Layer 8 of a small transformer language model trained on English Wikipedia (13 layers, counted from 0, width 128). Numbers have three digits each and are written without spaces.
A neuron's activation on a vector x is SiLU(gate . x) times (in . x), where the dot is the dot product.

Input weights of the MLP neurons that the questions are about. A number n stands for (n - 500) times 0.0012.
n2 gate: 315669527314648392753571527319268496575520560419524586612183473492575329571658460315270516561634734445429451403375472484730222429202336579336480525437390557349571326357663452421592520323454408396417387625464414530524424357480361427366387352484519523488238553595306400468461496323340363520520585492414338715470527735242336492665704541564570469574565516527382703465488090629453461464302
n7 gate: 677403561489398478311631728170464387289511573556484729394347576414605458708384426567608578567474563370347452735563215192399361558573366288664409590607642564488419606326295606346366542508378465297504393649484386408358411338397537376576500629382329448428274455392280609508489470534378615336312475346548313496522559454397652555412553533446386443268631535579448492358538706589492666676299
n37 gate: 517349677608497457551500436425451705520527433500480480629392580596494520576531503593493565694394555540287503467377528762674452459490441423359567539696328503428280580296629538592270408585516614589493332571641624679708473427547581507299517517635590434607424582855510579562500559526333675610629573297345566453414581665547319542480355555456326540272472579354375558328618460523493553452520
n67 gate: 417407660305683481520547572828541640480516425643380664497359346742428562368649740649593460410571486582629592510551567503547433520457577661392536461533417526647358591290590470722375454500599675652589536612645572411561617578562661558494546444477526564526461533530517409520516477439412480715497653407509596546637580365365543649540387428480395870434394544426388477555605480586470630524611
n102 gate: 542645553688417698431546349517626493332511514410515416250382697457434330642523542594563249541556657607641485681267492350396438558424452438589515527622393511650462586723335516293789420588555504489577632492562458302398183470413515560619299458413402608508421500431496744337287612422326862709427424405496504489532382713390572518683280609596420564743587624515600531269561716555611421372455
n113 gate: 539493682370360358550486651541595507255539517451504539551338598486516419676521504613476590510386238447479402489552605703607504500458167449323338545592415704493610517628557673596442486475514197396429475539608437514587662420616767406828317535609468586599535532642347410486454635479609670381383420553561447507400503525317602452546500375461201359472365522490328536566609718350674566612363
n128 gate: 299585269405550479321493417465711447671811545564570565448442590281656644655540404575195471489440347428587406335705411478607493635442285497400500382569624489471442604526533593438733555259518570689515547808637630384258456596619545418576540676638719518435439513365540541396692528564450627470529473475611374665644416605467410545467664600647449439467391592432390699433420572426606700652356
n157 gate: 469835285496519496523554428371567539599432330350434610460568685325270526593588477594359504463534778382550533485531496427616338370656393431558466510393450578454500504366223628385730443489658601444515553671523534294703230418504216395439424809538640544652324255599592372263447545534515550310668644641591654422500217511394477544702593536496523455458366744563678535530436553551523721364557
n159 gate: 384583366586523477699473642246416408380573343204504461537411512362366370458453410544508669410455369670481600775482386418402324309689507507571600490426496557516527382504492346492402504473526445523310531373409427478536402599423437694745535887704730462442287538523710669484515700806370457386244500364541699672664623581477262608736538246473408527481504712553278610583431473530519549394492
n161 gate: 563672362362518267245474536367249638125434514460470562326507667380544649473537385286500348496629549529617468576600384611430722246683482461530566586544496432382533446644541777397593445621479395414522518493399314383492478655518462594528591518555446764606385517474555366295405439464511544179596566511482610609406493755781442796515489577411431442580496649561557763421489434472452388575591
n166 gate: 585680472613514580429386405318632428408528550462360384463521377626536398442158726496241407635614634730411574321587424496468550468514709554641401455571465351629532615646361626632631429457579164510702549313442482555493453510391608563530623504479440380437344449425539745381719559462458645536447383280615318562520568408313381599539375601518521570676409648375624436458355535370397378486658
n173 gate: 432427372618456586579821598394602731408405413567655449429622736427469567611497466608434462589570577351663448534553483524582503637700480529292510448449360497356377490452658483561625514292418396707428487378524676601584555350503348717477432402750618424716583491463507666448517410400571385407619503364497363588465559669439247585371477464555601429382528586507358301560591368340466276538403
n179 gate: 569578783539446486391449392542676676565558699386485385462410432411441450497496529496380709267320493504446676511635651646756387828493461555356565393536576447653504482544284408380359424685406389589558611341655540437418544358504434525521291543511500370612365660471478570493091412535374453574591541366413415517750402424262396611645472676438547496489620724475437383560583374416307447515636
n187 gate: 404272492433265492376600340490544387727412453756457626314477439527426431375222492441406434609459504492419555378395348570624516380370574320390447431600223654674408443442477731542407323450537253677361557519375290592417547489718321542722626447695454298454402521596473730305661511553409473559604420550474514596420382794416580482719331376477530515752195523729481387530703500463330398535458
n188 gate: 500629404600354613519645688560510538468503369355585391375715634434488519532616474681494448466547734689629482684488389380393487620561456386490596595506500428438378560309516307361562729774630474468532500481569494429599324522359472313366567522350354356494374451494506497451388622443599497549581588568522578500436500593538586617281503770376446376487646722607487575547414379395526620500449
n203 gate: 426619418454611559445693598540470524542557600418549538512165738344620294584497325428712477559484411382350298541596634461413542625660593411474519373455372331374487572532448369333575455622519520469404589497272567432680386525408427554349567589634402568497682509436503402555455575422354410533362564311420569568600404510449449561478628662439478446525404526691578542334436672371494475591633
n212 gate: 121546380669227534629500647390496400488419636393634423707450431520330500479437500329363323523310544356656537454344349398661166242481670511627496650671403614763609508527390496680489445383474306263531535647484500421392319443446366557485550442461431447357511489430547528488624523557481659512133596551563642482235414496585708313683367619343473184624544690405598465458535612594457489322488
n221 gate: 349479610430468532475377450516519434464521480496355432582486504507566425585493573489493402370591489353579424401389339789380518294378584569657493587471514595380608673493377588605430428637500720479734689575346300645482555352557493528738665464550678476600489237500522591442529349489247202358381727536469419553836514625471372452705493408631785454607522215507538555542597518559395500452713
n225 gate: 405541232520507435493369594385315742437577453500504500590486559514564524659479411230610678568596410423647500799679425419333465285556575379582291550486532490450567552550489564482398454282700321472507483465572755635568678490444587531473392476381698691542500605440444475511370387617584388372479517518567625523696544748378695507661679483326441479584315400596503592565357360476253383403625
n245 gate: 583549436663376507536486529388407606183457646556329468551736475540444407676706286157823383489563363396532394511392361507453500352378584249621411519651579728464352472533449368626577522406427210444435557565317564632500686468507493341347325603536361545496475412579641332712374472331564417504413609583448439547490562500418582438780349510387507293418463621535427307595482489507522500489582
n305 gate: 484354336519607590709599418545510573561643247369516595609519491260238832572433548458618568559503405640525506428401318660394317641433565479497446494471506497494350431362590643468630548513518510409490405452399500475572458422548366563295652711497522593554481307494497558487580469640462500707602512596637551343560506433427513518640466588577364342544362481619454294565633471469462519565604
n311 gate: 657429467554589675520621347627358580537492648533511525649533594617605586305503469537503514497527362268461433409503586489540494599668492610449361719503494500443463663506506526601568517517432626467374386528500506557681665629408553660519606397704539565511505573579545446446514352432442402435430474497398482513421608564698433347536536441565517369503616392445511681434564531573514580491594
n318 gate: 535421549503503393528493458428376481482620433576432349765180458460555549417500454457469432280338424560620490503449619372504525415616336503647409456779320548482496451614450468525675571489616630379663539405414518619467514351374561542557771584451622280486483407557429600604574410445612578339433517479699288520587595641444563503422490456479598286728966582752459593359683444714546583478472
n2 in: 609635583486374362686241568416538587533627442329511482224312514252530565516434368574362644677624537507191386446404208504324471383529412472537565500464395369570616446507749585518489664536542567208464403391556377629541290389457486489476453550558428624543507388340423349500678426493356377448136404467538656520390619507276576437478450438581507374652766515397440691319514500343515379489414
n7 in: 500592458591465356521715472491583336563367417314606594413667406507740264535412624554609372490627457483433467535503382634574666539619670470482434591328412719560437707560383650384527563461442643527465531619521556540629372421528744479599287365653407486622466446482507596457552774538552458571416444787557372390378719336458497429433490370511597514229439390373670337538507698318454276536407
n37 in: 367397323481448600627630589582524470656569378487356536601510369301304523512560577422600644468545374662616595353482527380420343473503558645399625393460659403593629500343417547547497533454535733575483556573439507465690353487484468432610454794457565651359474413580440372732543639426408474668427547454544512377562506461266749592358646453630257470530596392649445483768444441602573477446350
n67 in: 404393585683487481417390687330596582809523572529470358465398428294579359695423426497568480545678531398361687559473497503687400547523510649389628467613473384473404467313373389656442660208574665500610493520561543602548554393497462321534309493315225597395468515407557624601447516558296507483487503613579475316506577418457602367636451472657434543326469362578645423659431533452487399500392
n102 in: 445281478539593610485584532477662427558446411379680572676370406729540482457278397206525706606677608337700573367417382226548148555340377507445435539518580465764485493504423452453525555591718411532518532413422565322589290518421566554514645583580583592576425592475398559349279369660399652419584298416462293608421573533247543364420358656511543464623582644315345397461453626538478664533586
n113 in: 486442618517618582574401434400355336335318487559606556370483521454289434395493578291233443411575406402609490372471425549660500680630422517632674415549342469348419707373550317384592320496622479621708486602353556486568461576483503455586622497545462442336435576532708657446440346421594598514440550482564612722613530612626483406602390212315413420709565482380469585421503531737458628854656
n128 in: 866517428393466389556587415442471339386400441456517455674565428272261548381708580454587497574487733390469431527519391427563441587390560428303486642462448621545393449448503609330453676445597451426503551352356418417546451605394457344379641544493445333589524475500382521409325725318411679489638686714391574519474470339243637593596389339573507401503379689409326253503569469507628439430565
n157 in: 611624378464593512525500451427632485632185384464392578535480492279182610630475442538296575432576635508438422561657458471492289352520496441379276555418689752508652411517227525541687582599734680383566561390638561322588313371684207322298529618439403576586387467562661371458365588696476598479673783775606665508496188516435415681639733422392573382463348658544679579716378471496549814546682
n159 in: 567393635398377611410622384680544607657446474657433508348597597420614651617492370604496464492351548660457351388532464649390496629601591437448384465543309321394492581547461838304602461441587508462340213387309430541552488416620455684367271446352315530554756532269449337305590595412504442460797636641590193337515451558415728376453546623650558419442544064538553516454787516496433404595265
n161 in: 562474464465338570629470542500531344559657202593507487509595555473482357533372573446602510331503426673336441574488467635262513632438557569337415432172552430530621413510431567441592487395440433259447438333520542566382616474464381564488630494529539379523539470467385720480605503455506471417237580408628528439574226493454614280487740531576568617757601517689287483449526585544415510463506
n166 in: 468425396405469692511281486559314435461377577414500577614647483561510524344571646450586407397510493437212574260599468850507635793511466483486549516725479558440338749404574321581363313525480582428648737630643371371388561541510416569653577420377514483476417370532518571632654366524263465489539477606433615474354635510419406493651407577575577420315286382590377436335573476483221452504556
n173 in: 452694532581364453494519615631557412757535388396617404482558481376342554416348461388628448647484566436564491640497291390364344584474649466611325437314336437720616503435584507510453613365512369424391468548425452519576428620465454652330765671391529500401469433420610552356734578550465724657175615603488383443479407532462554540506503601542551446551477657428422451434414439528403544552383
n179 in: 514437358272288437608385532446500589572290503317753561391543323668334543413464728280521250531577416389303589624484431633551403460521323691478507503489471542752561440540749493425649324543434566489532404504551763293452522433464370472429532465746447674408570464375550671573682542374617464424529534410514607543409304614511341521611518439706539603656127507595448467490525432428651525365436
n187 in: 381546554479393546268395643481545388518633517532380349462561339328454371412312398611532401633359238554651617614411254572649467551421692521482436497464208521584435372456758423598556471663382533620551532421518797639500456564539552426435514361758532384511440507565518394551457711486454720709753401359476527517524517636252297441464246565591532500518630452602679314465701389538420634669589
n188 in: 443617459344397555468430416489373488630638342330599547524509403362394681571402471642614558439417481638513524444511519630478424414566640467558541245550513469519620394478497481582479491601570519395459578522590707673500350584371377537327447581553435332268469489443316503567607583355556503359592625317633326471295351437481553669456593545634672469494734474441610299503519466445665447449650
n203 in: 548591570407560375619400306585510256477634740635461580415443424529687735619664717579494419575466579471500543484281539442578371584542453540454726316555474509494506513516367438445525555320550441217442481366667634475484367626506378396467660513356557397494579674699497441552606312481500468412465421519534497586561497730446703420622503524555443500653401546553634464506490500423616472438399
n212 in: 508571360574492418538423466632741679489546706590527412355325834636528432344546442586474477470455422591236467587375329535732276707378656471356409672523416679434527421589396551542533680488485617474515621607527409806480399616565500556529553489732572359599166780450473430531393302392489355321305421691445518482597507587283602647611444631245462219481299655549411512612336530570515496601485
n221 in: 657552414532467637487396417456604472473527320425564314557530682524445364533510567411523310493454767453543612361524442594564365557490241436575556539386497373254641595463635411342325534537777558474517477433616450716493463503444748543516477559580708451722356464550537690490557422692523473595410617587557597522667561616390414686527386529507656474706497541497623449507663371484289457422731
n225 in: 320366449553388193646441490411707424376689621524437280556232562437547585591452563496497462433369496500562480503522570410716194701355407414686442537507490732333510534424503496580490500521610489733452415720658349550341510503462444608392219534352510527390456488635247609588297382379650445591421441393348429519611513510407561497717503536371305452404486567500376444480510411543510622588422
n245 in: 401618460415344600474784435565580402401555486306485482598132547563343286540511559384418559489496624588544353460533623592433578599639429462463555576141445439581841349223541466544514596485588507644482580613705464518515296403307427500448489601405612539245414672592419444485741700568605511560515538350272620551780581613577387588500565510515507580711708548392461674389354405380507407552518
n305 in: 513582457615515479679556540406613537712522400359547494550484689424531642486578377545457437473512516624313536475562554481588424538659521554392500329369294625374397552302685490506491437494536633561506426596589441503561317595422473546527457565488608364342537734675509551541603418451299460586491409475542433708282368717391509425378521607516447398388648604463358513485444268443635711494398
n311 in: 450491650506547562573351456698480546462466533605440491264500547474824519472699519787623353592368432720538431646468503579665513544428482473465728704613387414500629472624481628478619509595503375410566559475654659573358366454353626410488356509516702433456494588604342484484531549463603591529614435478563512480485500350538587443292482629548559544425552500571472370494487597476399410369286
n318 in: 544672497641336483674483487626721301350453368433274459510601335455416497463524675576321338642633583351639643490639500510270421258463648581631513457564598616551592503339671282408563354690451438490537443524545554369844397533594390630497605470520302559510410497520459452438520589652399517641599471391468573428478409446405524419561473620517513547834483562447592342702439493604463397569440

Each question shows a token from some text and the vector x that enters the MLP there. A number n stands for (n - 500) times 0.0044.

"\n": 491535520465465466500505500451543380517429455500471485623492528418155499657431467499464562435502549517499486574616504508469434484502483495465473783482503515561511465499494502509488552431598594523513469522517468478500474474555414461393484519357488521489493541476486446416479515543445537469522565549569543771502407466411507562592520402528509496541474518584600499508485444462546500524525
Which neuron fires most, and how strongly? n157, at about 5.1

" which": 436464460517376516441432468536515475495517514627544564348466417537410499533426465468486545448504543529514397531680462486450495405475558603387439509494500497450503542535383406562583530513451439589420510641455455437539554495492512570444350435611514465490328527442575543572467468601701533544490688549583530873554508500430502455525392452472545460427668506416368504475539428485510595476415
The neuron with the highest activation: n203

" The": 482498557462493497599525509549588419551389504435493493473517332522356481500505488546315465530562640522537456482590432532490535448518592542450461366465494531469515528597478522539488495413405544541400546559463488580544532538540533501399586593549476542457442796453610476405558506523560521531498654488507612819482561499534538554479420516496620561511517511532550527511503601555487562547589
Which neuron fires most, and how strongly? n225, at about 0.19

"por": 568570458505557488484352321541468443560499516606588506548521525692522473414597461515565628553449434286479381442455499571528304479571501520618499701548587509604539435480674594568552566454395530620407727516589507498611453567554291557387588453410505490527636620374471432599593463521515430633442466465462543700464453480532567435516594361424490427435669406541370545489551486476643514428507
The three highest activations, in order: n212, n7, n2

" O": 559404481477430503455502516516508340500370586447529487378514455431513457519415425467506494533502532608566350397564431422455448539491611557553482800479535515412548521464448466602529541435488587580442456537505437503495500461442654537409598384551505466535491366428458408539495493478524551517529586516375698652433483480494521509424547456605574424469643620471526628668604544519496376470582
The neuron with the highest activation: n179

"a": 430464483540523519403372551859521521463558422534490605787465442432657604537598491517476607540486568498501371507499566485449420525420461586515469543494504494512469544492601393512505484420403687653399332599434555512590591443471522542392504584446599503438624731410500456453408504494430517538491558386574461631547517528456459530447518543440397447499442447541498513542580549250509426488598
The neuron with the highest activation: n37

".": 499434450507445558529492452636536374489516513441458466496508475511265450701386534374529562446521436533533514504621416618526472496541456366467521430497530495534502498483508461509563414459430501654401478450536487537476499437411566483417507657424556575474464604508451455600459471549541540495516453599480539812492541344401492518517446451456524441455432502477373522550576519573540533540538
The two highest activations, in order: n245, n113

"al": 520385486616564495453596544689557471537496434567491621679488448517414607446496514588453694590507492688523350619520496455415437595548498473510603540423437526528436532536503445560488529573346544395512373558521546368578343554524567512541530614485513456569436781516518589551622531496372525488519520492480375737520545497592463362483553498477469513498423486420511523545610635421550381452473
Which neuron fires most, and how strongly? n305, at about 0.33

" A": 519443529471330487509518614539490443458516512452599600406445463354449451508602457511519309578493591598469337402615481416542454577551698500642547699402553577405507552464528451579498640488488416524461451554511577505528421529433580450415609389591597503446465698465433519571419687467496548528535523408539642696400527515526566510408525457544555419558532478561541571468492607494323423478491
The three highest activations, in order: n188, n7, n212

" F": 405226492464506521496471456758495371498510511457557530527344532498461516493638594373385434535447507446479560526597559504631369439505659511593581837464576476517483513520512455530502495399495577458574516496554507548484497565540585498348539412548484538486597449454478486532442558445457530572455523546472513557584496415581519435434425403453425489370466459511495611425465558491509630513542
The neuron with the highest activation: n212

" b": 502341505561526494495462508769485391506513397498485525593457645288467639429476500385472557471444454476475480413760466475617534593593506541539556607457593472371477599470511507432471489364462512404493374524534509415584532473502377657429551400555540557446558295509442401448563522433529558467389418401427560702361487505510517428530457452482434476514655512427442514462501505478487509427374
The neuron with the highest activation: n305

" but": 420424431536538533515460400429581441469538604486466496418486485490429449537413599412535558488503437531541494555604499572521523400467498516456538565481503518503508561496571444489520505457510498589443468561539497538565548460519472512443487559428457494497352650501510450455337513544573504539486622615536581895610441463479484457589518441511641501435533484627323493478569545538603525478435
The neuron with the highest activation: n225

"-": 434434512417490567530504480480535412539468504556487530479483486515400505652406496499570506569577543509525518449525457460553486485530519424489501497507479521546503513452508522526497425487470586531493477465435486529433496523527495490422409510352447486492516692457567463356426574509425549415439476492503523905639592471455550566626462418488514562478505588531542514502491413511519527493552
The neuron with the highest activation: n102

" int": 527455431376539526380461376480496372560448495563661485557561381470560427489499637490543513500474527477476445505685370452482536433502456453493441749514472561452430457537381507503480546514526554421431470483434461510522482586590623527269547511613516513530539533490504490392569431515511452518443517418495537757429473388474488505534329483528352432428351498492487490459460657650403532567409
The three highest activations, in order: n7, n128, n188

"ife": 432498455504601499541598551692517373513396430458517433450481607369662514543490371507516529498416407477495538539638426436514464564519352590668534591431507451299564565571489484535514540526495511403487466357430390535495498538443413771437575470561548465341667608441485453561583406587388435544482589331467428659425434638516443523419564436473502438506633468476419438452679562565587557598569
The two highest activations, in order: n159, n173

"ag": 430410488475426479481529383729481394504544414361417527687538403503522717443445471505562620530535526481439382502658475421489396572532508525497482732522390495500470473526504531553513584372361515390484297520495531493509486480515486474590490660504543518449443608578467490512575568493476381482561573464390407744546443577526533341510418580533484529437544639536454478488582456535529531506549
The neuron with the highest activation: n305

" Sc": 455298494503407576476467469715564412465355549377418511482479447674447501452733438478456405528549513492434310397631522583487509419479532643488447702536559500522511542584522574581494503420538698512567523401580447685569502481531509433426491564322413487643524410606666428494540529504521400343405496522386640567538490554450486511523393445580491494496551527484383459457444617512316614508537
The neuron with the highest activation: n221

" and": 455492479473520502560502503467488403491521477457489487544483489406438446520458583512427625478519527494545442557536515465535484381436518510475475469491521523552488516477588530489506596448587536562511497514521480511597530454507458588467481581379423544515330542484524473491438542513479518493545663596485562970591481436535486535538493441506532477532476453507387513501469484542558487461421
The neuron with the highest activation: n157

"ug": 647455438497432580549444510598498443392522480475544530438498601382533511489625477455539371487499530634303250613482424432440341559605536547502538773552480550502448424602592583550435522365370520473402544439536589448328420441572486477606471444399521534468524637546481533481513554442457561466544535534430417615384519697505426482564445445541446653597565387492505571337578541448584423469378
The neuron with the highest activation: n2

" effect": 443477433483389529374544466512453425476555503506451487658543431498545579514342692439448425453465611503388493538505551437549549681478447594467419714469677533466500492494630499546502545378447405598472420607610539497477520411469428392443601486613520497522418488374503567394590475353451431575477535561451430816440535450484421591408534419593467499370472505518426467410486500494449532491518
The two highest activations, in order: n128, n166

"s": 593555533484508554480384400629539380392515607448489564469563617476804571518615686567403309431454326392537377527543370611501496415509420536646451646485435449366539493639571431443641373628517465401596346449469440545367534495483645556439627441540556524516404584585447501511528518543504394439541377494544574566493470579520499437636487453467606436563544318405707496396461542382473475522552
The two highest activations, in order: n221, n311

" on": 454464426530540427564548479391539310436460493554536479570532454496323486513516463485509506450459619416508429586557626487503595609504530407463526432473541502490507512428423453539517544506631489463529482507442581476585451517577450521492534502571532586450453584443507547461606482512459547516524567571379479905631482487505516423568556476574501514423488541465488571449412615498497465457570
The three highest activations, in order: n157, n128, n203

" her": 497392510529504454508482538401440427543436491382500555485538545535463499477575598459534441391508474396553554539553596572420559463494493743472641594532387479512555509514415559453462510590324486567556430590440480401436356483543574512371556477547428642489328655456625481486402443563407480556528580469468514840518423540466439454533501521584496593560385481414453500568547606477475538494491
Which neuron fires most, and how strongly? n179, at about 0.61

" Lake": 538544474471429482268423473565597284476476533606445401467458571425449510550371422473505490455545594583485474553434464507404448607402503570554457587457500505568494525515354418516496521515388575468577564509542532664276389566376476524476528275590460375504419768398493444683493540515466619495539523533465607733529530711493464524451510536485553529575519475424428599490465567483553585462549
The three highest activations, in order: n102, n212, n187

" turn": 509522480494438546529468521567535378476546652564526466408506489597535487476350478488460516398524394519559485573580498521428589616525351576443397705450534529569461422427429600608435549472489497417470381645578475552527566487553420680572482454503421422591494622518494356452502511547574393597487641482378513775489450487505473430665482533451474587399555595574341438444521532551485546568455
The two highest activations, in order: n188, n245

" as": 420541438437454412460542441434498343551498397462486543510467526398356377571469461510550558471560537455513501592571525469480514413520506528507511538471586502531513502474490521477472536374569531538537426512510448449515492497530490524445435492500524561422395691542596515567449459514397511570463581535426511916531429487507541511660493512510546514454475552519510493546529543484419550493448
The neuron with the highest activation: n157

" r": 535317466515432485457504494757473322496575477431499543575472465446314536505412521516532459524540548478422487505658471477417578578481349505519475719422547483419390496529458528539550567471441435411611427542447516528449646456526478621449434511406413418525524438596551440487485651426632513573470465492398605671430486478500539642486452515384514533691528538551502580527539564445301541404568
The neuron with the highest activation: n161

" Louis": 464455412541495476482601405743475349613441648405535478367477487613577408573589582538539562507534485455571474630446512452579537590440541451530465716415495468520553507486358588615441537444500630454441519443365536432365495539520415587397554396492455454460610744426482605517417485387495490612585520422580524613669563508490631515527483480471551517618424442583435527442430500454634505583563
The neuron with the highest activation: n203

"ed": 552475496603592521459454546524567527433495436592525457547541476514495545549455490627465446565504492505447478451660566466453450492542615535392527608493424453525472511513600493546488526496476393595461611484314445540627393500478566603408526692490583509447499790503417524525469534610415374472586574444476344772490552538492487627553514423420490619443581473557387476479496610501413352529489
The neuron with the highest activation: n159

" he": 399500448551486479485498461506512375500490540566515569367441420627543438497638536484416595441543511424606480385696493569559584420489460610577531677392386478474414562385529456538485470479345572547449496561476571555425656426576532628511469452523445447505499555390568479422540489573520358760436743555534431708500357446434491365577386477412507535430558538617421496599560680432434496520468
The two highest activations, in order: n188, n102

" a": 448544474490411426541498506453477304549460460445523562543455451326383545498539488508522528471537550422536485475621517441516499456511517577582533417472439521544461521412431500552493549482520484533524465522482461430511477521546421529487565517513499535510462654548609473428435566489446560449446552495534538930484418522484522490641507438557451539602477504545538521535531567521396527507580
The neuron with the highest activation: n157

" o": 622372488469390515514564566532440436594478531569457544472535405464552539420391439519525538412498380606580449417660440521636462632469462559634498659509694509454412542472517544613423514461581489531478448513680510546504306367435577525288711457519535481457754350512549414639384480483493517564464655460422682631503421587418528465561522515580491436350575448459523606528604546510461428425460
The neuron with the highest activation: n37

" Rank": 434344588491446560467544458572372487453372389578378606525481557484534530539475482530543385467482289674548605431546486605623629496582525570419381581660522460514499402515433332487434499545413574492714435451576508480410633565616455445496468630669590495527351737489469469588457533388473283650550454515420473662601475534507604445395518438689476533448387585591520542413441514519534553544602
The neuron with the highest activation: n187

" indic": 543513462541490452553484314558504315523503544634563529508504545577524601458484609593585442398512530383502590595543451543571539469491427457448471646447623511420378546428534544669482593540367442530534414683554467526537487446633490359486647473470506432480458502420623524490517461370650427661423466522443431792576478517498508482573474442470434528381575548467388561611494568402394502598587
The two highest activations, in order: n159, n102

" the": 510502510451510451540500481486528413533429458413488523558478427450307462492510474503316496536550508476545513496573498520454426483487549517468468351531489515546533493522436502554487483454538648527501453569464479439464510523536472509457487557502407537492496651481556496316446485528493580530535571510521575927521440496458511539580470426469526528486480517585585512507500556541480530552574
Which neuron fires most, and how strongly? n157, at about 2.1

" train": 476403540388464547380449502619549327517429496465498522636477402519499493480462491439601480435487423570482484473627560443437564534471620570603474670507606535535443480503428554592474535569383457462552489492561447393352431552581426563537463536432415387485480585470400504551532518528427487579566542474476447839475495650530530609604497562486468502393396622521430491425619505506469571449513
The neuron with the highest activation: n166

"es": 453461398525493521557465497626512458429531552611477480669474584457563660532528452455660510576530554464500444427659399432531405535491420644461513651443540503381544496468499529497466623425500425561505448529434458676587582525416534580374514547499489516559399786647520608569526470599439359657484529470515408762523502471414576521554561516503568468522455419501433473474500604464542463516428
The two highest activations, in order: n225, n305

"am": 561525525483446526490481325734500432443404541387472539533502507598776551453343676488565488426481506435418419530661549577480582508426600542592495635468535429543558592590565388427519369568412666345478383541521434493574539352552608654547554486447536498654528609502545444446514457647532339427523467413508438552571554621533483457589523373468435560444573604621566538481423505385635471570526
The neuron with the highest activation: n128

"form": 431530560495556483651462383539507437515560466482419558529532414364612584525493521518523445483521539557516545499603507519568487624573419462550391706450483456437504409604611632532529517478397395361506496505492449393514570506514383641424480642572508392511399697412436462475605437460527424515441457468502447810447475506611472579502500423523407472535498557487392465526483435467478568548456
The two highest activations, in order: n2, n305

"it": 518364450632445529545432367507587363524429533514395390721473439443723558418416508498546629501426569429502455407508472537522490370524469604521421631552537415423475566503711422434563357580472554473554410548414414563540595497561530507509506459506501528542491625457425430320704506570436443446370449391345412697455529661539419440485521454426586396607626500462532517553579461503510526499385
The neuron with the highest activation: n318